Layer 5 of a small transformer language model trained on English Wikipedia (10 layers, counted from 0, width 96).
A neuron's activation on a vector x is SiLU(gate . x) times (in . x), where the dot is the dot product.
The model reads these tokens: " next" " to" " each" " other" "." " Switzerland" " performed" " in" " position" " " "4" "."

The vector x that enters this layer's MLP at each token. A number n stands for (n - 128) times 0.028.
0 " next": 151, 146, 189, 113, 147, 119, 99, 134, 116, 161, 140, 67, 97, 103, 93, 149, 84, 160, 96, 119, 38, 147, 165, 217, 151, 127, 145, 121, 115, 137, 133, 158, 131, 131, 118, 130, 137, 155, 127, 127, 151, 148, 124, 142, 139, 147, 134, 149, 181, 132, 179, 157, 135, 101, 195, 133, 109, 86, 131, 158, 99, 167, 102, 125, 134, 167, 98, 157, 110, 122, 127, 134, 104, 161, 110, 144, 69, 142, 153, 122, 113, 83, 166, 101, 9, 69, 130, 135, 187, 135, 135, 62, 131, 95, 72, 166
1 " to": 155, 118, 190, 83, 149, 124, 95, 93, 146, 109, 117, 92, 109, 135, 95, 152, 115, 136, 115, 84, 38, 120, 111, 239, 154, 118, 119, 95, 105, 134, 84, 194, 117, 116, 117, 126, 140, 176, 128, 133, 159, 141, 118, 129, 120, 119, 230, 135, 140, 142, 140, 152, 132, 110, 143, 126, 125, 107, 144, 136, 117, 111, 148, 100, 128, 143, 122, 203, 119, 107, 111, 140, 98, 166, 85, 108, 86, 133, 148, 156, 101, 91, 130, 101, 21, 82, 125, 134, 118, 106, 131, 104, 138, 125, 115, 141
2 " each": 175, 71, 165, 118, 140, 98, 92, 97, 87, 165, 119, 97, 140, 87, 70, 150, 111, 116, 112, 127, 39, 137, 151, 199, 157, 105, 140, 109, 128, 116, 151, 161, 135, 139, 130, 144, 114, 170, 171, 129, 142, 143, 141, 191, 171, 97, 150, 120, 174, 132, 162, 128, 172, 138, 205, 186, 146, 103, 121, 189, 106, 142, 73, 104, 143, 104, 148, 129, 81, 151, 122, 132, 154, 169, 110, 104, 102, 189, 151, 161, 122, 61, 121, 79, 21, 122, 127, 135, 167, 109, 157, 82, 155, 81, 176, 158
3 " other": 147, 104, 162, 142, 155, 115, 116, 128, 132, 126, 144, 109, 120, 101, 80, 177, 120, 110, 87, 110, 56, 164, 168, 216, 163, 150, 148, 145, 122, 131, 103, 171, 115, 147, 189, 121, 122, 164, 114, 150, 139, 143, 117, 155, 144, 107, 128, 111, 172, 124, 178, 123, 165, 119, 197, 205, 109, 114, 112, 161, 164, 157, 79, 83, 105, 115, 122, 112, 99, 104, 134, 131, 108, 144, 118, 135, 104, 131, 134, 171, 84, 102, 151, 76, 12, 61, 110, 90, 185, 91, 133, 91, 155, 101, 100, 150
4 ".": 137, 101, 161, 113, 113, 143, 110, 127, 123, 99, 88, 70, 108, 109, 39, 135, 135, 154, 101, 90, 77, 134, 112, 219, 128, 96, 131, 160, 118, 98, 115, 146, 122, 132, 121, 127, 124, 200, 138, 149, 178, 180, 130, 132, 136, 158, 170, 101, 110, 132, 114, 163, 143, 125, 137, 137, 99, 180, 168, 136, 140, 144, 161, 83, 151, 134, 119, 178, 114, 89, 106, 131, 116, 157, 109, 114, 56, 152, 120, 132, 113, 80, 130, 110, 6, 149, 140, 147, 141, 160, 131, 105, 130, 147, 125, 153
5 " Switzerland": 155, 136, 156, 132, 119, 114, 125, 114, 165, 103, 153, 146, 133, 66, 51, 196, 129, 94, 90, 107, 46, 132, 140, 192, 113, 99, 138, 158, 121, 116, 109, 164, 97, 115, 93, 134, 109, 217, 116, 141, 175, 113, 76, 158, 125, 91, 112, 122, 157, 188, 112, 125, 113, 101, 162, 154, 123, 193, 142, 140, 173, 125, 55, 120, 192, 162, 128, 152, 108, 133, 105, 123, 114, 140, 128, 88, 82, 125, 97, 152, 118, 99, 124, 93, 13, 122, 131, 151, 128, 92, 118, 169, 151, 129, 108, 155
6 " performed": 159, 114, 209, 101, 109, 101, 122, 126, 165, 94, 145, 186, 91, 117, 82, 189, 99, 111, 69, 99, 67, 152, 129, 209, 125, 103, 119, 162, 118, 99, 169, 147, 112, 115, 136, 136, 139, 188, 149, 158, 170, 105, 134, 135, 110, 130, 53, 169, 140, 146, 114, 169, 137, 92, 193, 146, 142, 119, 171, 134, 168, 167, 131, 112, 118, 153, 158, 165, 94, 96, 112, 132, 87, 113, 57, 65, 76, 139, 173, 112, 82, 82, 121, 108, 34, 96, 150, 107, 149, 86, 139, 140, 137, 75, 103, 128
7 " in": 174, 145, 200, 67, 115, 138, 127, 119, 138, 116, 132, 107, 109, 129, 84, 146, 96, 130, 115, 101, 52, 123, 147, 238, 132, 122, 136, 90, 121, 118, 114, 158, 100, 122, 171, 139, 112, 179, 100, 117, 182, 138, 93, 110, 120, 116, 170, 126, 163, 149, 116, 157, 106, 98, 117, 140, 117, 115, 186, 147, 127, 125, 115, 106, 133, 143, 119, 162, 106, 111, 138, 110, 39, 133, 53, 94, 97, 111, 143, 112, 84, 92, 126, 84, 26, 107, 123, 138, 136, 105, 136, 118, 137, 131, 112, 144
8 " position": 183, 127, 181, 166, 129, 84, 95, 135, 104, 137, 129, 112, 73, 57, 105, 151, 108, 158, 129, 129, 53, 152, 161, 211, 139, 146, 150, 159, 143, 145, 168, 147, 43, 163, 126, 106, 160, 196, 145, 118, 171, 119, 128, 196, 111, 89, 92, 153, 131, 170, 139, 156, 160, 122, 168, 137, 137, 142, 117, 185, 125, 122, 86, 84, 136, 154, 122, 145, 114, 132, 92, 118, 138, 68, 110, 58, 105, 110, 120, 89, 69, 63, 145, 106, 46, 70, 159, 141, 154, 112, 64, 161, 162, 148, 138, 139
9 " ": 125, 141, 170, 33, 191, 105, 122, 143, 113, 94, 131, 91, 111, 60, 65, 185, 116, 160, 76, 81, 64, 160, 147, 204, 128, 138, 110, 71, 109, 81, 148, 131, 137, 142, 124, 113, 138, 192, 145, 143, 152, 133, 123, 106, 125, 141, 100, 102, 143, 120, 111, 158, 121, 121, 144, 132, 130, 185, 139, 186, 186, 148, 151, 139, 148, 149, 136, 138, 103, 89, 143, 138, 86, 77, 104, 147, 63, 131, 131, 107, 42, 116, 162, 119, 26, 131, 133, 152, 132, 148, 125, 130, 139, 122, 89, 157
10 "4": 170, 112, 162, 62, 141, 113, 139, 161, 78, 161, 144, 109, 104, 82, 64, 181, 107, 157, 94, 71, 40, 96, 167, 183, 87, 153, 90, 126, 120, 80, 184, 134, 117, 118, 124, 112, 146, 196, 110, 131, 160, 127, 110, 102, 141, 169, 107, 179, 134, 128, 109, 165, 141, 103, 182, 127, 139, 151, 83, 187, 155, 172, 116, 161, 140, 204, 155, 79, 102, 134, 124, 103, 111, 53, 115, 55, 84, 167, 145, 98, 131, 93, 161, 103, 31, 112, 111, 100, 118, 147, 119, 102, 114, 76, 126, 138
11 ".": 164, 135, 115, 129, 88, 128, 175, 152, 101, 133, 129, 52, 105, 118, 81, 175, 153, 164, 100, 78, 69, 94, 99, 217, 78, 120, 143, 114, 151, 53, 125, 141, 121, 143, 126, 110, 138, 169, 110, 95, 178, 134, 80, 143, 132, 156, 124, 106, 116, 138, 136, 141, 127, 131, 130, 159, 154, 158, 142, 161, 151, 115, 146, 122, 121, 178, 96, 165, 149, 64, 42, 124, 97, 95, 114, 104, 136, 157, 136, 149, 116, 110, 175, 112, 21, 147, 119, 125, 133, 179, 160, 53, 144, 129, 136, 175

Each question shows the input weights of one neuron of the MLP. A number n stands for (n - 128) times 0.0089.

n48 gate: 87, 157, 143, 124, 106, 117, 128, 77, 110, 94, 135, 109, 155, 110, 119, 164, 127, 115, 186, 136, 124, 108, 113, 110, 175, 134, 173, 135, 138, 129, 97, 87, 138, 130, 103, 124, 100, 139, 120, 88, 160, 148, 145, 111, 173, 141, 103, 147, 201, 96, 133, 125, 86, 168, 131, 168, 138, 160, 125, 81, 95, 187, 149, 99, 99, 165, 124, 164, 162, 182, 133, 162, 102, 158, 102, 187, 98, 167, 116, 178, 172, 125, 62, 135, 112, 82, 99, 120, 142, 104, 100, 145, 121, 152, 151, 175
n48 in: 162, 174, 115, 159, 118, 131, 112, 136, 81, 90, 124, 153, 112, 138, 93, 126, 124, 116, 118, 78, 131, 129, 102, 131, 128, 97, 139, 146, 123, 150, 110, 174, 152, 140, 84, 107, 113, 133, 159, 76, 148, 137, 124, 147, 130, 133, 84, 115, 134, 153, 151, 143, 123, 197, 143, 83, 173, 67, 151, 177, 162, 183, 114, 120, 124, 150, 158, 97, 161, 93, 110, 145, 71, 151, 136, 168, 116, 134, 94, 128, 157, 128, 76, 91, 183, 132, 97, 122, 155, 49, 87, 128, 160, 152, 121, 54
It fires most on token 5 " Switzerland"

n252 gate: 99, 107, 178, 114, 114, 111, 129, 150, 151, 128, 114, 71, 104, 151, 183, 134, 115, 147, 115, 115, 118, 154, 80, 193, 164, 116, 139, 141, 134, 87, 91, 150, 163, 134, 151, 166, 128, 123, 117, 140, 76, 176, 83, 115, 90, 173, 151, 158, 123, 123, 140, 114, 149, 164, 113, 184, 126, 158, 125, 139, 91, 79, 185, 94, 121, 121, 155, 101, 158, 104, 172, 160, 132, 149, 154, 96, 151, 79, 136, 155, 87, 125, 112, 89, 134, 104, 124, 80, 75, 71, 175, 133, 120, 142, 155, 133
n252 in: 90, 180, 111, 105, 75, 99, 119, 137, 183, 86, 167, 108, 134, 87, 66, 97, 123, 144, 88, 102, 120, 94, 145, 126, 145, 118, 119, 143, 180, 149, 158, 104, 156, 153, 146, 52, 106, 147, 143, 94, 115, 107, 104, 164, 137, 150, 153, 144, 116, 151, 105, 115, 118, 155, 192, 82, 150, 47, 124, 100, 158, 188, 89, 87, 109, 147, 150, 118, 73, 156, 111, 172, 171, 167, 99, 139, 75, 103, 124, 105, 113, 136, 132, 150, 165, 119, 87, 146, 166, 120, 115, 115, 116, 131, 60, 118
It fires most on token 3 " other"

n243 gate: 131, 181, 79, 156, 103, 80, 55, 78, 95, 124, 103, 141, 100, 155, 157, 138, 127, 102, 128, 183, 133, 132, 125, 101, 86, 121, 109, 146, 136, 131, 109, 114, 92, 125, 114, 103, 103, 139, 64, 108, 143, 141, 141, 113, 111, 182, 135, 125, 73, 99, 139, 131, 146, 144, 123, 131, 149, 106, 150, 90, 121, 110, 118, 139, 104, 122, 110, 84, 150, 72, 155, 163, 145, 111, 161, 157, 143, 94, 117, 170, 129, 144, 177, 113, 63, 108, 124, 132, 141, 141, 133, 155, 110, 95, 107, 129
n243 in: 126, 167, 171, 168, 135, 133, 122, 174, 162, 171, 105, 129, 121, 114, 81, 42, 99, 202, 165, 133, 144, 143, 141, 132, 140, 125, 119, 157, 128, 71, 135, 150, 125, 116, 138, 124, 184, 118, 109, 105, 166, 142, 136, 117, 192, 101, 108, 132, 178, 106, 134, 85, 109, 92, 142, 159, 128, 158, 97, 164, 110, 174, 142, 126, 144, 124, 92, 172, 130, 128, 103, 108, 85, 119, 132, 96, 154, 144, 156, 90, 121, 141, 87, 149, 169, 175, 83, 97, 62, 114, 152, 168, 140, 105, 158, 196
It fires most on token 1 " to"

n175 gate: 204, 95, 172, 131, 126, 113, 107, 116, 65, 151, 105, 111, 115, 130, 99, 112, 150, 172, 117, 112, 146, 141, 110, 140, 149, 151, 114, 146, 107, 187, 145, 83, 122, 146, 105, 164, 73, 119, 160, 116, 170, 145, 79, 171, 166, 140, 135, 162, 142, 111, 168, 138, 149, 112, 128, 155, 171, 113, 166, 146, 81, 133, 123, 81, 143, 150, 104, 107, 182, 86, 128, 107, 94, 168, 167, 139, 130, 109, 91, 94, 170, 187, 109, 159, 192, 56, 83, 183, 136, 141, 99, 107, 155, 183, 103, 117
n175 in: 100, 145, 141, 90, 137, 158, 136, 101, 135, 189, 105, 111, 187, 189, 110, 138, 137, 105, 151, 140, 138, 104, 180, 108, 98, 103, 88, 62, 132, 127, 172, 172, 131, 120, 98, 147, 111, 169, 168, 87, 125, 85, 125, 137, 111, 116, 120, 156, 121, 134, 141, 151, 140, 90, 167, 135, 128, 132, 120, 154, 149, 117, 105, 105, 137, 134, 132, 162, 66, 165, 105, 191, 111, 112, 203, 162, 152, 192, 146, 130, 99, 136, 110, 140, 155, 130, 121, 117, 124, 128, 127, 110, 140, 122, 183, 114
It fires most on token 2 " each"

n217 gate: 167, 136, 94, 113, 154, 112, 143, 77, 107, 113, 145, 144, 87, 134, 151, 118, 133, 170, 201, 126, 128, 93, 86, 165, 170, 127, 120, 135, 101, 162, 110, 153, 101, 117, 150, 84, 126, 131, 152, 130, 152, 158, 155, 108, 102, 125, 169, 125, 120, 93, 148, 103, 71, 109, 108, 138, 131, 131, 107, 141, 134, 159, 151, 100, 108, 133, 142, 127, 146, 115, 152, 171, 122, 141, 139, 133, 55, 107, 151, 117, 126, 144, 88, 132, 122, 149, 95, 113, 162, 133, 134, 111, 118, 193, 113, 131
n217 in: 99, 67, 195, 164, 145, 139, 99, 94, 135, 138, 169, 103, 126, 92, 138, 99, 126, 74, 139, 116, 130, 117, 107, 150, 156, 128, 115, 64, 77, 150, 110, 130, 134, 121, 145, 157, 137, 135, 109, 128, 93, 103, 140, 140, 126, 129, 132, 106, 153, 159, 146, 124, 135, 169, 109, 99, 153, 119, 132, 130, 109, 130, 119, 138, 100, 170, 122, 147, 89, 120, 132, 168, 119, 108, 81, 151, 88, 140, 96, 108, 135, 119, 80, 177, 153, 117, 128, 96, 107, 142, 92, 122, 84, 90, 108, 135
It fires most on token 1 " to"

n199 gate: 140, 126, 97, 122, 136, 120, 118, 117, 132, 111, 131, 110, 99, 144, 142, 151, 161, 137, 146, 165, 126, 98, 146, 144, 126, 108, 55, 66, 173, 169, 103, 154, 116, 173, 137, 127, 155, 161, 112, 152, 92, 163, 129, 137, 106, 144, 121, 184, 132, 64, 140, 112, 141, 134, 101, 139, 128, 121, 150, 137, 101, 143, 83, 100, 104, 128, 140, 85, 75, 137, 172, 137, 107, 139, 138, 113, 168, 88, 135, 163, 170, 177, 168, 125, 115, 121, 188, 71, 142, 123, 165, 155, 70, 119, 85, 136
n199 in: 104, 126, 207, 141, 114, 138, 165, 81, 120, 136, 64, 113, 139, 103, 120, 119, 110, 132, 134, 171, 97, 172, 103, 72, 131, 121, 172, 127, 146, 38, 125, 121, 117, 154, 82, 129, 69, 148, 122, 137, 88, 71, 176, 165, 122, 97, 116, 91, 181, 108, 161, 94, 125, 120, 172, 151, 165, 106, 134, 134, 89, 188, 164, 149, 152, 146, 95, 138, 100, 164, 89, 88, 121, 144, 75, 101, 117, 128, 140, 137, 123, 133, 53, 117, 139, 122, 130, 126, 154, 99, 98, 109, 122, 136, 111, 126
It fires most on token 3 " other"

n154 gate: 133, 118, 143, 90, 146, 106, 157, 113, 162, 144, 161, 111, 89, 123, 146, 123, 144, 178, 120, 124, 117, 123, 109, 148, 118, 140, 117, 133, 109, 155, 130, 157, 159, 86, 142, 130, 164, 144, 106, 174, 164, 112, 117, 103, 178, 147, 115, 73, 95, 104, 110, 166, 178, 142, 71, 107, 138, 135, 195, 142, 111, 138, 172, 87, 121, 127, 139, 59, 155, 117, 107, 147, 170, 76, 121, 111, 100, 104, 125, 56, 91, 120, 98, 120, 174, 68, 140, 129, 97, 159, 113, 141, 94, 155, 131, 132
n154 in: 46, 118, 131, 68, 144, 150, 141, 154, 163, 110, 152, 101, 127, 172, 172, 152, 65, 110, 103, 144, 114, 106, 132, 128, 162, 108, 116, 116, 145, 87, 109, 129, 120, 109, 129, 138, 128, 195, 141, 143, 138, 174, 178, 131, 77, 166, 109, 110, 132, 74, 114, 97, 84, 146, 124, 114, 152, 135, 162, 164, 99, 198, 135, 137, 182, 119, 104, 106, 122, 149, 121, 134, 170, 132, 148, 157, 123, 115, 122, 164, 131, 107, 150, 151, 75, 173, 193, 117, 154, 133, 130, 167, 150, 198, 148, 133
On which token does it fire most, and how strongly? 9 " ", at about 15

n232 gate: 116, 160, 145, 157, 60, 142, 106, 168, 101, 140, 126, 93, 116, 123, 88, 108, 135, 150, 150, 148, 128, 116, 116, 86, 117, 124, 152, 135, 101, 117, 147, 134, 104, 162, 156, 101, 95, 168, 67, 108, 163, 180, 129, 140, 131, 147, 135, 79, 98, 102, 135, 126, 117, 121, 117, 201, 128, 162, 169, 150, 98, 183, 133, 132, 124, 95, 135, 163, 152, 138, 173, 149, 179, 139, 127, 164, 179, 134, 108, 104, 150, 84, 113, 110, 147, 169, 115, 131, 132, 171, 148, 69, 128, 174, 105, 140
n232 in: 89, 123, 209, 133, 180, 174, 136, 149, 184, 131, 132, 125, 184, 106, 97, 114, 123, 111, 124, 184, 116, 138, 128, 160, 150, 137, 151, 87, 106, 98, 90, 101, 113, 131, 134, 111, 161, 126, 182, 153, 85, 128, 132, 150, 134, 102, 113, 125, 137, 105, 101, 166, 153, 138, 134, 96, 127, 150, 75, 49, 92, 167, 155, 113, 107, 172, 89, 118, 146, 114, 135, 100, 137, 81, 154, 82, 84, 132, 124, 197, 62, 107, 125, 114, 143, 90, 145, 72, 142, 133, 122, 118, 157, 124, 79, 151
It fires most on token 4 "."

n222 gate: 145, 127, 139, 149, 140, 139, 93, 133, 113, 120, 111, 86, 160, 167, 177, 156, 94, 56, 143, 111, 170, 99, 150, 158, 132, 118, 112, 195, 85, 126, 133, 155, 133, 157, 160, 143, 117, 124, 95, 102, 129, 121, 134, 118, 107, 186, 126, 149, 89, 142, 170, 109, 138, 128, 166, 124, 68, 180, 105, 100, 123, 153, 161, 121, 159, 121, 129, 155, 169, 110, 131, 131, 145, 173, 159, 171, 138, 99, 140, 140, 163, 165, 123, 126, 104, 83, 151, 79, 127, 99, 119, 126, 150, 126, 89, 164
n222 in: 130, 114, 119, 120, 169, 190, 125, 131, 156, 86, 140, 87, 119, 109, 112, 122, 144, 52, 145, 127, 133, 76, 131, 145, 147, 130, 109, 110, 118, 103, 107, 141, 160, 171, 142, 155, 88, 125, 114, 93, 77, 173, 165, 156, 152, 180, 165, 165, 156, 121, 127, 152, 127, 117, 136, 66, 143, 166, 105, 139, 132, 168, 144, 129, 89, 137, 185, 135, 164, 120, 140, 136, 176, 136, 127, 133, 97, 100, 101, 179, 104, 162, 119, 95, 78, 72, 147, 133, 133, 142, 148, 150, 112, 147, 115, 99
It fires most on token 3 " other"

n112 gate: 136, 103, 135, 91, 146, 135, 111, 129, 145, 158, 148, 124, 139, 127, 130, 119, 104, 143, 189, 119, 91, 140, 147, 105, 137, 112, 121, 115, 135, 118, 100, 155, 156, 118, 171, 145, 198, 145, 122, 116, 76, 159, 156, 102, 140, 123, 173, 132, 132, 155, 152, 123, 150, 119, 114, 154, 124, 131, 141, 137, 95, 106, 112, 126, 136, 150, 130, 90, 181, 146, 129, 130, 70, 183, 112, 114, 160, 130, 98, 132, 107, 98, 75, 147, 143, 152, 159, 173, 123, 117, 93, 204, 153, 154, 138, 141
n112 in: 156, 141, 193, 144, 125, 114, 130, 110, 113, 150, 85, 128, 141, 116, 120, 143, 125, 104, 129, 73, 104, 137, 109, 129, 145, 154, 120, 180, 111, 112, 129, 104, 139, 126, 177, 158, 98, 129, 66, 144, 144, 180, 127, 82, 122, 148, 152, 100, 105, 131, 156, 149, 139, 112, 130, 117, 88, 159, 124, 102, 141, 137, 129, 112, 153, 95, 167, 81, 146, 149, 161, 151, 155, 155, 126, 88, 142, 81, 155, 134, 162, 168, 155, 105, 132, 170, 137, 156, 170, 174, 171, 111, 97, 159, 148, 59
It fires most on token 7 " in"